Layer 5 of a small transformer language model trained on English Wikipedia (11 layers, counted from 0, width 128).
Take only the direct path to the model's output, skipping the later layers: a vector added to the residual stream pushes a token's score in proportion to its dot product with that token's output vector.

Output vectors of the tokens that the questions are about. A number n stands for (n - 500) times 0.0026.
"or": 882 689 455 452 309 566 612 232 419 652 516 752 520 551 370 609 343 423 412 347 404 410 538 573 628 616 485 602 591 510 636 588 297 443 632 500 373 586 390 528 421 491 578 626 653 374 500 599 331 569 648 641 685 380 649 542 392 431 485 506 607 310 598 575 467 587 493 149 651 552 488 782 418 588 372 425 423 504 28 321 694 388 612 601 409 479 362 500 431 651 609 455 487 454 565 524 575 473 761 438 712 645 426 444 600 230 485 464 422 547 373 455 423 365 474 526 669 433 466 563 581 306 505 578 527 492 504 559
" title": 680 429 547 610 661 527 554 380 373 454 261 353 589 366 561 346 515 288 604 482 481 594 571 446 536 675 624 672 489 487 611 398 470 310 455 186 603 397 529 636 557 763 629 570 537 642 532 531 298 355 465 802 548 512 530 507 633 729 547 279 515 352 437 562 486 357 302 467 599 546 523 342 538 422 581 350 729 548 381 435 236 404 558 405 520 422 331 560 543 595 581 457 746 219 394 626 439 708 626 480 560 799 552 439 448 510 518 550 500 484 637 493 550 458 661 351 527 565 669 413 543 336 325 482 322 566 818 449
" Interactive": 523 629 369 419 416 424 417 529 181 507 556 332 601 469 588 416 863 645 416 492 423 528 561 327 496 432 400 382 628 467 522 394 570 724 478 433 772 403 342 467 453 532 691 205 556 578 246 500 432 400 542 539 689 622 353 366 483 379 448 92 349 764 513 459 465 353 474 689 717 357 231 268 590 670 571 505 577 681 549 559 352 233 626 473 465 121 573 221 657 560 481 605 528 641 466 604 450 332 650 627 669 562 734 433 736 339 604 606 556 536 622 417 341 261 551 412 400 429 588 306 325 446 269 644 476 528 344 351
" titled": 610 607 383 545 561 661 577 578 407 545 345 420 496 274 654 422 688 47 389 698 613 457 207 349 597 336 583 820 535 424 347 174 488 546 478 280 484 550 515 440 581 282 634 425 713 589 357 646 103 342 623 508 675 500 365 416 428 398 520 325 537 648 592 257 473 383 500 390 712 623 504 359 382 693 422 340 530 583 339 588 278 325 481 464 517 547 635 361 586 535 470 546 633 488 454 561 338 637 714 445 357 580 704 446 663 571 688 550 471 469 273 569 523 316 622 399 489 439 641 504 440 675 157 450 512 445 492 409
"Pl": 648 512 229 454 477 494 464 415 380 683 527 457 557 375 516 348 495 539 473 503 326 407 522 624 391 529 479 427 691 413 581 315 519 574 492 256 523 407 658 572 646 450 678 241 478 504 563 609 320 584 489 333 762 746 521 559 433 646 294 315 485 475 527 442 449 497 324 447 512 641 336 454 572 644 645 352 455 613 573 450 528 349 393 424 618 311 514 440 480 558 590 474 503 467 162 632 346 373 531 480 476 535 543 332 489 212 689 623 402 400 457 589 454 212 289 320 365 750 511 481 526 409 223 613 320 573 684 309
"ously": 832 720 542 698 484 578 308 872 486 677 702 469 267 348 413 616 493 47 544 475 656 422 441 723 677 589 399 804 636 408 576 403 451 523 818 345 555 739 500 667 596 537 734 371 781 338 347 560 594 314 539 212 714 936 155 110 522 728 304 224 351 597 472 431 449 468 441 316 749 677 395 237 591 475 213 363 571 500 449 433 534 483 484 680 471 544 424 141 241 401 319 666 541 415 387 533 571 307 737 477 551 802 392 529 580 327 369 539 878 237 231 293 373 482 881 422 500 979 569 685 519 440 447 372 521 700 725 133
"med": 491 653 441 260 632 487 399 564 369 525 437 442 363 636 493 108 780 330 496 557 642 504 524 678 619 845 454 611 559 500 591 413 769 457 602 494 401 464 683 400 464 587 419 568 365 622 428 595 350 541 687 461 708 448 400 741 567 516 581 158 260 535 589 541 466 524 294 500 527 699 571 312 520 664 380 236 401 512 434 356 401 522 765 648 827 269 326 505 547 366 439 439 603 548 462 660 352 410 835 612 629 623 676 617 576 334 405 483 629 553 364 438 324 555 340 248 456 636 361 708 607 591 495 365 456 603 369 316
"orp": 781 834 352 584 418 684 516 230 263 688 230 472 351 459 344 308 517 545 378 520 453 381 571 443 540 669 640 428 834 641 751 385 513 594 765 419 561 503 445 455 608 466 406 270 391 495 554 707 307 732 674 674 794 545 514 395 727 416 484 378 478 573 669 395 449 459 353 299 595 635 456 519 400 516 330 562 528 492 482 537 658 491 431 649 545 269 341 117 383 636 595 485 532 400 433 694 500 569 593 495 588 555 558 550 601 258 454 456 446 752 582 606 540 147 678 426 535 748 645 676 593 569 484 593 689 504 464 442
"ois": 750 643 384 469 631 314 221 664 564 661 272 476 496 643 408 322 398 251 487 473 556 492 696 370 514 655 488 960 512 278 613 640 579 539 740 409 609 396 426 460 720 467 587 414 403 399 222 705 615 479 716 516 813 720 342 492 331 516 349 463 352 553 431 458 481 522 481 318 613 597 517 598 392 481 428 320 450 683 500 544 346 222 361 503 290 474 349 255 401 504 554 518 588 756 569 596 425 437 608 579 504 794 631 534 414 518 540 470 406 316 436 484 438 217 609 280 672 822 621 750 357 227 581 606 480 536 539 281
" since": 745 534 719 578 420 537 486 418 249 370 414 740 507 655 813 639 523 467 390 443 442 587 468 458 478 556 325 674 479 416 447 278 525 579 480 525 493 582 745 392 555 646 484 74 387 488 387 580 533 337 404 572 587 660 480 699 490 620 500 403 478 528 504 418 493 380 314 409 702 493 592 573 479 443 485 522 604 479 433 548 416 374 262 471 542 415 352 451 522 503 262 620 518 345 504 758 376 662 515 691 510 584 382 325 372 503 521 470 588 622 590 559 750 456 497 531 422 453 419 424 384 613 443 517 380 486 660 554
" teams": 752 397 492 631 366 684 440 466 360 560 258 456 404 303 632 508 757 378 654 381 434 515 450 448 687 598 591 612 654 597 639 544 718 455 394 389 697 466 754 462 691 771 599 528 196 556 467 579 428 633 456 518 594 772 256 673 610 626 291 232 346 434 472 358 490 408 419 453 433 409 369 417 640 588 361 266 714 622 358 582 558 529 697 661 414 489 569 600 469 459 388 715 388 607 326 598 367 526 480 562 689 758 627 451 377 441 666 572 581 581 500 511 423 470 239 628 584 525 542 520 424 366 443 371 649 579 393 371
"tic": 552 536 366 388 589 186 460 468 262 440 284 342 372 306 449 298 410 566 237 243 375 380 287 504 365 383 522 687 848 529 332 490 505 616 284 418 444 320 476 480 762 479 337 529 356 490 611 481 481 531 514 294 677 588 350 710 497 365 396 486 387 575 548 386 465 503 446 828 682 726 198 208 748 829 302 217 388 514 465 403 188 235 721 612 753 608 552 370 451 647 534 528 730 391 505 812 416 480 519 710 616 752 660 662 618 463 375 358 575 608 663 571 405 196 428 504 338 475 518 681 236 425 461 334 491 581 474 424
" Ltd": 463 764 359 430 729 620 446 492 439 625 412 513 519 145 508 389 640 310 557 779 556 328 422 340 605 789 553 825 550 374 402 315 373 746 572 449 805 538 717 558 553 574 796 261 422 568 544 751 481 429 615 710 656 500 190 523 371 569 506 42 581 516 789 491 470 483 292 464 709 443 255 315 571 645 275 427 772 472 312 496 545 335 406 755 708 547 723 263 591 659 478 570 361 583 329 727 491 432 627 470 430 691 782 369 491 263 646 702 394 557 680 590 571 175 542 450 517 819 674 571 269 557 254 220 643 578 456 288
" feet": 486 943 323 453 876 513 416 515 301 504 439 326 321 563 645 540 549 288 568 407 337 324 553 515 575 656 519 527 512 418 603 182 750 469 564 432 686 488 633 489 752 777 781 509 533 638 452 538 526 622 466 528 670 491 216 484 603 476 323 481 229 631 435 595 465 305 745 327 497 445 649 91 406 594 283 515 586 700 504 329 487 469 448 750 447 350 647 193 529 516 485 595 760 455 457 420 437 461 561 615 640 825 443 395 553 360 565 479 413 634 456 560 422 505 667 351 658 581 614 349 452 378 393 488 615 654 634 456
"\n": 487 482 515 486 384 616 657 466 628 713 619 569 469 792 289 439 426 490 508 496 284 452 770 391 608 546 596 455 478 367 473 628 409 528 678 557 597 422 744 289 510 500 525 504 373 470 619 419 621 73 488 337 398 464 470 677 426 630 581 511 419 396 432 625 462 545 297 363 431 383 519 397 673 489 337 633 425 530 662 525 536 221 525 404 407 466 603 566 470 467 564 610 564 534 722 588 631 565 282 488 603 309 364 589 508 507 311 645 414 414 569 565 643 564 550 522 376 332 341 389 723 619 486 767 421 444 619 666

Output weights of attention head 2. The head adds the sum of these rows, row i times number i of z. A number n stands for (n - 500) times 0.0015.
o0: 493 427 375 541 371 483 609 546 594 428 478 558 638 584 463 461 325 307 619 373 374 537 546 390 558 541 377 424 598 411 410 297 742 552 425 596 370 309 625 394 439 472 317 431 566 301 557 805 534 628 759 581 197 706 529 613 471 483 386 540 325 470 552 302 796 798 694 503 531 504 651 600 473 400 582 663 478 556 231 269 708 480 393 396 564 494 593 457 460 486 356 467 448 557 590 444 436 384 340 447 369 583 467 455 401 629 566 439 431 659 376 552 462 493 533 452 398 611 538 411 296 290 548 548 348 362 577 662
o1: 399 427 425 847 411 489 574 440 355 421 364 541 614 414 746 512 689 382 499 563 526 493 601 618 404 543 663 324 647 481 557 417 301 540 728 411 493 609 488 496 539 596 490 394 512 563 405 510 538 681 388 394 529 738 445 343 317 620 624 564 427 570 619 660 434 511 555 439 604 630 361 431 721 540 628 409 390 213 382 492 356 532 386 428 558 490 534 680 533 601 361 485 253 509 431 486 580 693 452 548 629 336 558 494 692 386 627 561 560 578 477 420 647 465 441 371 439 476 641 463 321 464 302 468 518 574 562 454
o2: 474 405 365 649 471 244 417 563 412 459 520 456 556 451 449 417 373 551 441 623 621 552 543 466 526 703 478 389 463 436 430 194 546 355 366 407 417 368 483 795 379 435 507 509 657 438 699 477 722 463 451 395 530 669 449 432 479 438 484 488 565 437 592 461 360 282 574 540 310 641 450 231 677 494 598 597 745 343 379 360 557 707 568 469 534 687 595 177 566 408 641 593 540 339 413 462 235 663 553 559 719 902 475 482 561 460 315 547 589 578 618 400 538 430 671 503 401 399 344 275 523 450 459 334 536 482 532 612
o3: 570 526 285 526 461 451 438 492 400 495 507 438 489 502 436 547 315 497 402 433 523 761 532 650 219 496 486 728 485 500 404 569 365 299 467 537 433 431 467 464 413 552 593 489 566 528 542 604 551 437 656 483 263 445 367 669 405 659 575 512 331 561 209 364 317 419 373 471 565 468 549 400 529 507 256 454 458 688 478 579 410 609 535 493 345 378 429 523 467 479 516 490 363 402 303 408 649 446 380 713 465 319 402 493 359 374 612 513 566 419 604 703 383 571 383 497 450 482 400 406 393 262 454 485 429 696 757 372
o4: 418 531 514 619 715 466 363 216 495 340 404 228 416 344 574 471 655 521 403 442 567 569 478 519 326 423 506 720 596 511 466 567 602 478 383 538 425 203 213 425 454 559 635 477 564 584 567 480 270 613 646 379 753 477 583 422 778 559 529 449 599 371 351 482 599 342 496 508 529 342 396 689 583 411 596 499 420 637 408 495 578 545 583 459 556 732 340 655 532 483 541 396 384 432 495 657 405 542 496 727 606 329 498 515 621 471 560 525 333 642 572 541 481 426 579 299 384 452 616 569 535 429 412 342 567 575 407 501
o5: 507 565 313 677 604 456 501 438 334 440 478 516 416 707 550 418 245 581 589 319 488 483 403 474 403 501 721 601 578 290 459 577 487 576 301 386 584 559 394 541 502 543 288 609 412 569 377 739 447 527 330 640 600 283 509 521 516 433 579 547 407 460 449 619 498 440 469 477 520 537 487 331 556 600 683 390 343 525 543 394 446 400 608 509 282 679 592 449 191 383 576 713 431 628 308 392 813 570 388 444 427 488 300 577 658 486 392 497 761 600 371 594 428 519 437 667 483 463 444 404 415 308 620 545 606 677 508 588
o6: 520 456 373 358 484 451 566 359 611 618 494 230 353 756 480 578 482 450 549 378 362 524 551 228 390 506 488 543 358 393 480 423 633 527 420 566 756 535 535 506 673 338 573 454 494 591 355 560 297 308 673 440 324 447 581 465 450 407 255 461 353 491 521 498 757 280 559 519 412 328 342 604 582 445 353 611 547 475 462 467 635 600 625 620 497 531 446 591 508 512 608 589 443 609 669 320 345 519 655 571 471 246 529 648 268 608 451 526 584 464 436 704 639 407 521 561 442 571 550 562 710 288 655 662 556 291 406 411
o7: 621 345 311 509 416 413 669 341 593 644 547 489 483 343 538 642 637 614 679 393 535 526 523 415 471 281 553 285 644 417 614 402 303 696 453 484 535 350 574 549 538 598 486 405 239 529 509 345 400 506 474 466 651 502 481 437 546 489 370 540 576 404 569 304 456 720 353 506 364 563 451 621 637 589 510 602 585 451 550 720 289 347 522 628 360 611 731 280 415 552 448 440 363 568 568 388 535 392 577 633 502 467 518 514 671 454 530 631 614 452 522 443 461 701 635 512 374 580 184 408 543 639 755 539 413 522 382 555
o8: 455 559 373 528 596 374 555 457 570 703 618 706 225 612 639 585 409 521 475 679 458 437 715 444 613 527 505 693 373 583 654 544 633 322 390 503 306 879 541 532 490 619 539 534 650 537 451 506 617 445 431 456 549 455 499 428 305 268 510 523 302 676 394 522 330 616 552 423 398 441 516 606 316 360 643 515 472 556 585 413 362 658 449 331 485 441 602 353 548 400 502 522 282 438 453 541 574 708 639 526 134 501 619 167 548 595 574 504 369 436 393 445 586 481 704 470 457 526 464 519 461 575 604 637 442 578 513 547
o9: 427 335 631 552 260 528 393 573 694 670 465 538 620 312 468 487 610 388 334 508 474 555 433 249 546 478 403 553 368 473 392 422 370 287 705 502 402 559 553 398 422 668 700 668 709 589 398 565 358 347 579 516 286 573 446 523 256 280 470 538 521 547 470 253 536 617 126 684 657 724 451 311 740 307 673 560 430 568 642 444 433 324 435 407 376 742 600 499 481 561 433 482 756 376 354 441 287 612 381 473 383 470 661 529 615 293 481 401 420 523 525 684 372 620 371 382 412 578 561 440 478 738 456 446 428 441 519 326
o10: 454 486 598 358 305 582 406 558 334 451 240 690 415 629 412 481 343 298 459 380 363 409 568 433 402 451 456 553 548 445 427 635 449 302 473 511 361 603 418 225 572 710 477 638 483 496 654 758 712 344 574 432 537 460 462 289 475 544 273 243 412 512 695 413 422 368 551 394 430 639 577 607 561 752 311 278 528 424 458 473 634 483 351 216 448 430 504 383 521 479 397 548 611 430 589 734 330 557 705 467 652 514 568 429 461 782 649 554 443 587 618 571 448 601 430 598 400 429 332 567 640 513 627 403 469 619 610 533
o11: 345 536 706 453 574 338 413 511 579 426 568 609 181 583 408 530 463 596 500 738 380 591 632 399 454 502 438 595 646 516 468 691 451 425 574 468 543 617 522 427 501 498 603 474 483 472 476 456 543 587 481 283 695 393 604 569 650 485 729 373 499 608 214 450 435 623 341 478 638 483 451 487 524 304 485 524 574 593 398 434 577 389 346 334 399 527 507 498 389 354 81 406 440 651 379 397 544 341 570 547 775 662 493 557 507 446 623 604 603 539 378 477 441 462 398 368 451 621 416 298 707 575 569 673 494 234 370 605
o12: 626 352 557 530 425 302 660 495 490 506 498 308 535 504 655 347 403 504 557 441 458 592 273 483 492 581 605 508 495 714 388 443 495 634 550 563 475 469 441 517 607 485 513 629 550 396 472 244 440 427 596 481 563 566 516 308 520 667 488 438 424 485 593 405 445 410 455 617 529 389 369 468 552 563 588 458 245 614 592 658 468 643 449 358 532 678 478 359 681 438 505 507 721 424 467 412 444 309 381 520 582 338 469 366 408 623 588 489 477 584 591 512 539 584 378 425 730 337 535 498 479 674 316 504 639 461 431 480
o13: 351 605 365 560 430 299 339 592 380 528 547 621 720 456 543 404 526 465 579 442 455 576 351 397 620 625 701 400 487 402 374 597 467 458 537 735 496 416 341 622 408 624 404 279 577 500 569 700 367 402 537 497 667 407 466 509 500 562 709 523 737 582 524 509 701 501 608 486 641 630 567 663 630 659 516 438 606 486 453 546 241 286 552 461 443 437 404 395 533 399 425 584 552 534 610 495 458 668 641 611 564 371 392 328 603 386 625 393 389 350 401 359 408 358 472 443 550 215 342 624 603 374 506 565 289 305 664 684
o14: 582 627 602 530 456 338 469 552 645 473 617 276 323 436 612 433 458 416 426 646 638 346 421 277 454 446 448 739 418 572 374 572 614 302 453 517 378 504 464 689 764 575 584 593 408 588 499 256 459 520 476 495 778 490 357 593 482 425 508 465 279 316 727 480 521 584 576 467 566 723 440 424 356 596 569 721 466 620 583 515 513 468 600 503 594 404 365 588 323 399 613 711 529 359 434 553 448 511 544 296 665 556 467 419 319 429 491 495 557 477 443 540 342 578 750 674 511 358 472 849 544 424 741 473 467 620 433 574
o15: 355 470 516 745 626 574 653 728 637 258 513 233 459 418 276 409 763 577 518 560 592 637 495 382 569 494 276 564 539 341 681 454 467 387 399 623 577 311 587 576 422 411 571 780 451 359 509 439 517 723 588 633 710 404 536 485 488 610 603 433 563 541 692 508 518 384 369 672 509 524 412 666 494 444 434 385 491 567 148 350 353 435 405 603 780 377 286 662 424 460 628 346 562 305 442 573 531 564 644 468 306 497 565 469 435 461 464 369 404 417 502 502 615 326 356 485 667 653 419 441 334 398 567 538 405 485 532 358
o16: 467 338 357 334 362 452 477 754 526 695 337 663 539 431 587 396 467 447 648 572 522 474 611 259 727 768 507 625 523 341 402 526 390 485 628 326 239 524 550 416 608 671 685 668 466 636 451 521 594 249 394 480 373 515 503 657 682 586 305 391 212 621 650 234 376 415 461 435 381 502 419 648 479 788 515 488 450 541 371 685 236 387 757 419 278 369 688 756 250 559 479 578 552 632 645 627 621 453 398 518 604 556 805 481 457 548 426 669 571 435 492 450 416 444 525 474 623 344 394 481 503 265 390 565 527 415 485 588
o17: 588 337 539 496 393 546 361 757 503 645 592 340 449 339 614 659 488 641 518 396 565 642 539 515 529 496 481 422 402 606 542 545 675 440 417 601 432 360 266 708 333 669 542 432 484 583 532 514 459 585 256 456 381 166 412 534 381 755 384 581 555 422 558 595 623 442 669 497 491 387 553 740 205 501 420 613 534 466 559 422 511 486 461 370 271 559 704 545 580 620 443 480 525 627 409 463 539 592 650 363 568 511 352 612 712 541 489 784 467 396 442 383 509 560 484 502 470 447 805 472 342 251 403 615 392 571 528 433
o18: 654 438 602 497 563 579 532 687 630 406 525 440 590 723 254 482 362 563 218 593 521 337 367 424 557 663 484 596 432 583 536 426 758 471 283 504 754 828 686 475 495 567 556 606 471 600 525 609 321 615 419 594 941 386 251 468 472 498 564 475 407 733 263 344 373 650 620 573 299 573 435 612 524 440 643 653 307 367 602 661 689 416 614 456 546 572 436 489 569 579 610 627 412 359 490 480 590 611 531 632 480 988 415 554 369 493 577 777 624 400 464 621 700 389 555 453 325 563 482 551 571 541 553 246 307 414 452 406
o19: 377 503 521 512 469 643 711 616 516 585 319 637 599 388 526 460 617 592 346 580 370 436 395 468 339 302 802 439 527 693 354 397 411 471 793 368 628 495 484 448 553 364 354 358 610 401 398 444 697 385 603 801 657 501 473 520 596 450 620 461 444 428 416 457 301 367 456 678 573 571 290 389 529 433 665 461 539 676 305 405 490 673 594 436 479 569 576 357 496 461 700 473 419 498 557 637 303 323 480 362 435 503 713 445 539 503 609 527 465 261 597 478 449 583 408 638 504 253 441 274 454 804 297 588 718 547 549 652
o20: 385 621 608 700 538 414 535 647 447 554 370 440 620 452 610 348 336 584 717 616 499 516 369 391 391 555 400 295 478 663 486 445 357 415 526 567 571 143 387 456 692 322 467 403 563 643 352 411 660 588 543 552 218 481 441 318 598 581 671 648 500 385 588 436 433 448 733 621 442 425 357 360 309 699 561 402 550 591 473 491 461 513 573 201 750 710 478 509 422 400 560 495 435 199 405 659 624 590 639 472 298 463 497 596 632 290 621 476 482 648 456 326 333 622 424 417 462 699 686 348 292 289 408 594 476 500 426 342
o21: 684 722 566 471 347 481 594 503 583 632 595 465 527 378 678 330 551 243 626 466 419 676 747 731 493 496 502 579 435 364 571 467 598 297 493 589 481 433 601 519 450 342 463 278 493 545 452 637 580 275 614 579 631 677 609 489 661 798 338 333 438 423 528 676 273 368 661 561 451 692 535 521 539 338 765 529 596 460 527 629 550 574 377 403 494 397 603 515 651 314 564 705 763 563 366 424 386 532 497 629 484 794 614 440 744 307 405 428 679 560 568 501 322 598 508 538 482 519 502 400 657 454 464 604 342 478 248 565
o22: 479 576 537 396 637 580 431 557 379 694 682 439 593 656 629 450 303 497 426 603 451 427 623 513 670 405 376 607 395 420 572 353 466 477 470 294 437 311 484 719 444 455 573 374 401 750 506 544 414 478 464 354 407 272 422 386 414 613 455 474 487 364 365 508 627 118 425 697 431 756 471 742 331 397 240 580 520 587 348 426 507 623 426 458 492 531 748 343 419 497 538 486 742 538 733 355 525 515 602 506 590 572 543 614 358 358 710 400 427 619 587 418 413 500 382 417 327 419 314 658 515 527 472 809 391 641 617 739
o23: 568 464 569 373 553 490 608 337 484 442 451 664 550 319 484 434 472 451 378 439 363 645 598 340 555 503 383 256 504 259 462 561 416 402 490 316 664 520 304 622 638 459 553 535 470 552 412 540 618 320 519 356 526 349 515 440 448 529 632 575 465 723 560 463 432 563 391 311 549 342 630 587 496 425 560 625 564 597 438 518 206 491 638 800 498 598 462 546 555 585 561 391 600 285 478 266 370 436 621 501 510 531 448 477 396 606 639 592 545 318 458 423 440 470 627 728 435 551 623 369 445 385 475 677 601 717 566 253
o24: 410 471 635 452 575 569 605 505 507 453 834 459 487 536 783 467 397 553 557 399 398 307 311 532 368 156 484 449 364 447 535 384 401 585 301 428 329 339 344 652 537 397 469 230 637 447 583 648 463 461 708 507 454 643 591 473 503 274 593 557 384 325 450 328 568 659 373 276 497 274 670 374 540 564 589 408 465 415 658 502 418 292 255 346 548 702 366 379 467 661 510 552 577 468 642 513 742 492 367 540 261 546 452 381 484 450 382 536 703 428 467 586 545 401 355 432 698 698 437 542 541 563 190 408 464 582 463 501
o25: 559 468 458 518 581 808 624 535 525 259 561 604 380 461 553 448 547 479 497 443 603 255 644 593 699 508 518 492 570 411 496 371 354 332 505 467 503 388 709 604 319 619 498 358 478 490 615 622 480 488 414 439 411 426 455 541 319 551 651 310 358 443 502 643 332 281 455 316 543 642 741 578 579 739 296 569 536 594 738 663 621 405 269 574 450 440 624 609 510 457 444 581 398 379 432 528 405 493 395 533 402 614 280 401 684 482 525 295 387 449 651 758 479 559 580 665 318 545 606 435 751 333 261 635 447 501 341 391
o26: 598 411 416 297 377 578 497 349 684 549 477 630 626 677 540 537 543 550 420 715 509 442 844 543 525 492 531 456 656 383 722 375 683 447 307 450 278 625 435 454 254 645 386 699 789 519 706 438 528 240 544 549 415 217 366 355 499 795 545 427 489 502 337 559 408 522 419 516 528 471 598 363 550 674 604 565 615 180 692 449 498 382 453 482 549 587 174 447 365 558 570 386 575 485 326 806 407 368 372 463 419 403 593 564 536 558 865 637 522 577 517 397 385 530 358 546 304 453 587 425 777 599 574 671 342 453 765 426
o27: 550 431 635 386 573 456 514 352 320 544 684 612 650 464 278 631 720 389 561 433 370 352 580 454 312 465 541 706 484 611 430 429 586 230 470 558 520 550 464 220 603 438 625 555 449 511 703 520 426 564 601 506 355 286 608 645 358 492 454 367 328 530 522 412 545 405 485 506 510 403 585 350 627 640 462 450 579 385 524 329 520 604 661 386 409 340 426 552 330 530 377 525 453 389 513 365 547 654 347 553 685 424 486 536 501 522 535 558 591 389 417 450 529 425 566 385 631 459 602 385 546 440 266 619 459 370 394 666
o28: 743 471 442 234 561 614 568 318 293 225 490 755 538 588 636 192 533 411 484 749 662 653 569 386 370 481 459 231 472 642 645 612 407 426 256 549 406 400 720 552 454 641 654 512 746 432 404 353 432 522 299 489 68 489 456 524 539 614 667 647 403 462 395 525 507 243 387 641 465 444 729 507 558 521 544 321 585 493 502 509 445 601 668 486 221 515 494 570 411 523 513 516 568 490 571 515 298 570 483 515 714 367 361 461 473 662 362 557 368 386 704 449 497 453 488 820 575 496 543 584 674 374 357 498 283 625 605 237
o29: 712 709 599 446 476 359 595 528 447 257 571 533 459 507 611 604 574 535 505 378 531 436 593 433 664 419 390 525 370 381 594 553 636 595 481 506 394 689 619 427 631 477 353 525 492 735 506 470 397 408 533 393 844 518 511 362 283 571 393 645 544 568 328 261 420 691 487 595 523 395 584 311 749 490 477 668 329 257 529 445 490 434 449 498 572 587 363 371 500 194 557 429 564 532 436 576 429 466 345 501 672 485 231 767 631 608 527 267 258 483 426 485 614 436 715 580 540 581 460 235 377 466 497 591 641 642 595 547
o30: 599 478 415 438 487 678 501 506 600 688 456 433 422 573 475 503 394 523 432 445 725 626 521 657 651 536 436 511 427 583 528 552 454 437 656 356 406 308 676 317 558 479 510 402 516 560 490 708 498 484 558 472 259 444 703 454 676 310 347 459 477 454 604 534 760 690 527 393 442 337 479 826 321 471 449 714 575 363 406 259 394 499 629 291 772 517 341 562 606 499 588 675 584 331 617 435 591 524 218 362 548 391 455 468 523 470 439 334 319 333 585 387 443 520 617 352 334 376 376 585 460 531 546 440 355 589 606 574
o31: 330 510 386 580 563 584 473 453 361 433 414 543 514 318 531 596 492 520 538 716 317 647 451 355 528 120 559 482 530 477 532 792 616 696 505 497 512 450 484 496 461 441 393 429 253 572 448 529 265 69 524 413 603 776 494 658 443 593 593 443 370 615 379 377 276 472 490 519 575 612 622 453 266 417 366 626 275 485 804 490 351 322 607 330 471 512 332 653 452 498 559 365 396 635 414 416 535 598 573 382 517 510 351 490 621 449 423 418 674 402 553 651 554 628 413 533 563 555 575 499 498 679 441 527 338 336 685 559

Each question shows a token from some text and the vector z that the head gathered there. A number n stands for (n - 500) times 0.0063.

" built": 770 652 634 323 560 436 515 636 475 577 607 697 537 568 441 589 638 410 432 622 400 840 667 375 542 781 440 500 425 593 556 320
Pushed down most: "tic"

"ed": 600 511 547 376 483 476 458 527 416 483 601 496 525 498 565 551 618 451 540 492 468 549 509 521 387 561 528 531 511 537 688 417
Pushed down most: " Interactive"

" 2020": 575 493 594 387 387 424 620 601 415 167 572 560 440 448 572 600 756 323 559 376 355 454 458 542 308 447 488 518 518 497 470 396
Which two tokens does it push up most, strongest first? " teams", "med"

" the": 593 489 620 372 420 421 511 521 473 471 532 509 540 620 477 550 548 387 467 525 447 540 610 476 432 580 672 527 449 600 501 485
Pushed down most: " teams"

" during": 583 517 585 358 401 437 567 564 429 194 585 546 438 473 559 594 733 332 545 395 336 455 398 549 293 449 496 540 539 524 482 412
Which of these tokens does it push up most? " teams"

" of": 516 483 571 405 447 454 450 401 512 544 570 459 502 578 547 557 560 422 485 472 449 521 494 490 540 543 531 499 438 597 455 433
Which of these tokens does it push up most? "ously"

"er": 536 557 571 352 505 408 479 374 502 655 609 699 316 705 460 641 667 491 435 436 437 592 710 478 377 499 392 414 415 481 450 438
Which three tokens does it push up most, strongest first? "ois", "med", " Ltd"

" |": 583 510 689 375 449 416 552 514 486 556 442 496 504 545 498 514 528 419 514 538 454 620 638 496 424 575 505 520 621 523 480 224
Which of these tokens does it push up most? " feet"

"imp": 584 574 523 587 537 483 510 390 364 479 583 511 498 501 406 489 546 275 429 470 484 520 561 599 444 577 400 596 392 564 482 562
Which two tokens does it push up most, strongest first? "tic", " since"

"ti": 545 620 584 389 382 311 619 432 565 360 456 483 477 588 357 689 434 376 470 560 676 406 487 292 405 471 453 445 472 467 570 657
Pushed down most: "ously"

"cal": 535 515 579 396 343 414 502 512 539 598 381 504 565 452 615 516 499 365 435 510 391 503 543 516 508 607 516 425 585 589 405 428
Pushed down most: "or"

"-": 630 485 775 187 399 485 389 599 551 536 405 507 604 529 400 461 561 528 537 507 513 526 479 318 523 475 581 374 362 539 422 427
Which three tokens does it push up most, strongest first? " Ltd", "ously", " Interactive"

" Am": 593 522 550 565 535 498 538 393 487 566 535 517 499 602 434 505 595 386 477 500 471 552 541 506 461 529 575 602 457 576 498 535
Pushed down most: "orp"

" chief": 604 513 673 475 547 543 501 470 461 559 589 559 472 601 523 485 564 580 458 394 517 510 616 578 430 639 570 475 560 527 526 421
Which three tokens does it push up most, strongest first? " title", " feet", "or"

" also": 607 503 585 423 426 433 538 536 495 567 553 547 504 544 451 529 519 370 473 526 493 464 492 609 470 517 602 522 516 579 514 412
Which of these tokens does it push up most? "\n"

"an": 571 517 613 572 489 417 510 477 421 405 628 523 400 595 280 496 520 431 376 481 486 480 624 560 551 642 475 412 358 547 525 657
Which three tokens does it push up most, strongest first? " since", "\n", "Pl"

"  ": 658 464 663 477 437 474 567 541 491 467 576 578 442 685 361 529 588 419 508 539 426 542 677 496 331 589 483 527 580 541 511 254
Which three tokens does it push up most, strongest first? "or", " feet", "\n"

" serve": 542 489 611 484 490 478 518 484 440 442 570 518 500 535 457 459 625 443 459 471 439 541 538 534 455 559 529 496 493 439 462 478
Which of these tokens does it push up most? " teams"

" in": 586 563 574 419 452 471 463 435 510 505 555 417 558 563 580 490 597 448 452 452 480 572 471 440 490 551 586 451 455 580 526 422
Which three tokens does it push up most, strongest first? "ously", "med", " since"

"|": 746 416 831 121 358 484 431 566 595 484 449 458 593 653 436 397 657 683 460 409 551 593 628 325 447 429 649 368 390 627 568 194
Which three tokens does it push up most, strongest first? " feet", "or", "ously"

" Mu": 637 665 505 535 462 554 555 443 501 441 372 536 379 367 471 658 469 167 417 573 409 337 501 460 507 449 493 593 370 790 609 488
Which of these tokens does it push up most? "orp"

" ad": 517 580 558 391 499 422 494 345 450 660 581 724 302 687 425 643 684 486 405 374 436 624 750 466 383 528 330 388 422 471 408 425
Which three tokens does it push up most, strongest first? "ois", "med", " Ltd"

" An": 735 495 526 464 494 588 577 471 445 646 488 636 393 705 493 603 520 222 368 655 226 377 511 412 463 526 404 316 540 605 585 435
Pushed down most: " title"

" and": 624 478 545 446 459 465 481 426 514 477 483 529 554 478 484 513 621 454 527 484 469 420 430 487 486 488 553 455 478 503 489 503
Pushed down most: " Interactive"

":": 486 517 570 532 528 479 571 520 451 494 532 450 464 624 441 534 502 441 492 548 447 500 601 463 404 490 518 607 611 483 477 367
Pushed down most: "ously"

"col": 601 352 530 318 447 347 503 605 418 474 208 617 600 693 394 619 420 239 531 668 460 558 665 446 476 486 446 531 327 553 626 494
Pushed down most: " teams"

"pa": 633 528 584 582 408 525 565 417 593 478 500 425 370 653 442 656 478 258 373 585 390 678 667 584 389 526 550 623 545 609 601 327
Which of these tokens does it push up most? "or"

"a": 587 522 545 528 426 484 493 473 492 377 478 490 472 531 500 539 606 391 483 483 504 523 511 489 457 527 509 529 430 509 539 495
Which two tokens does it push up most, strongest first? "med", "ois"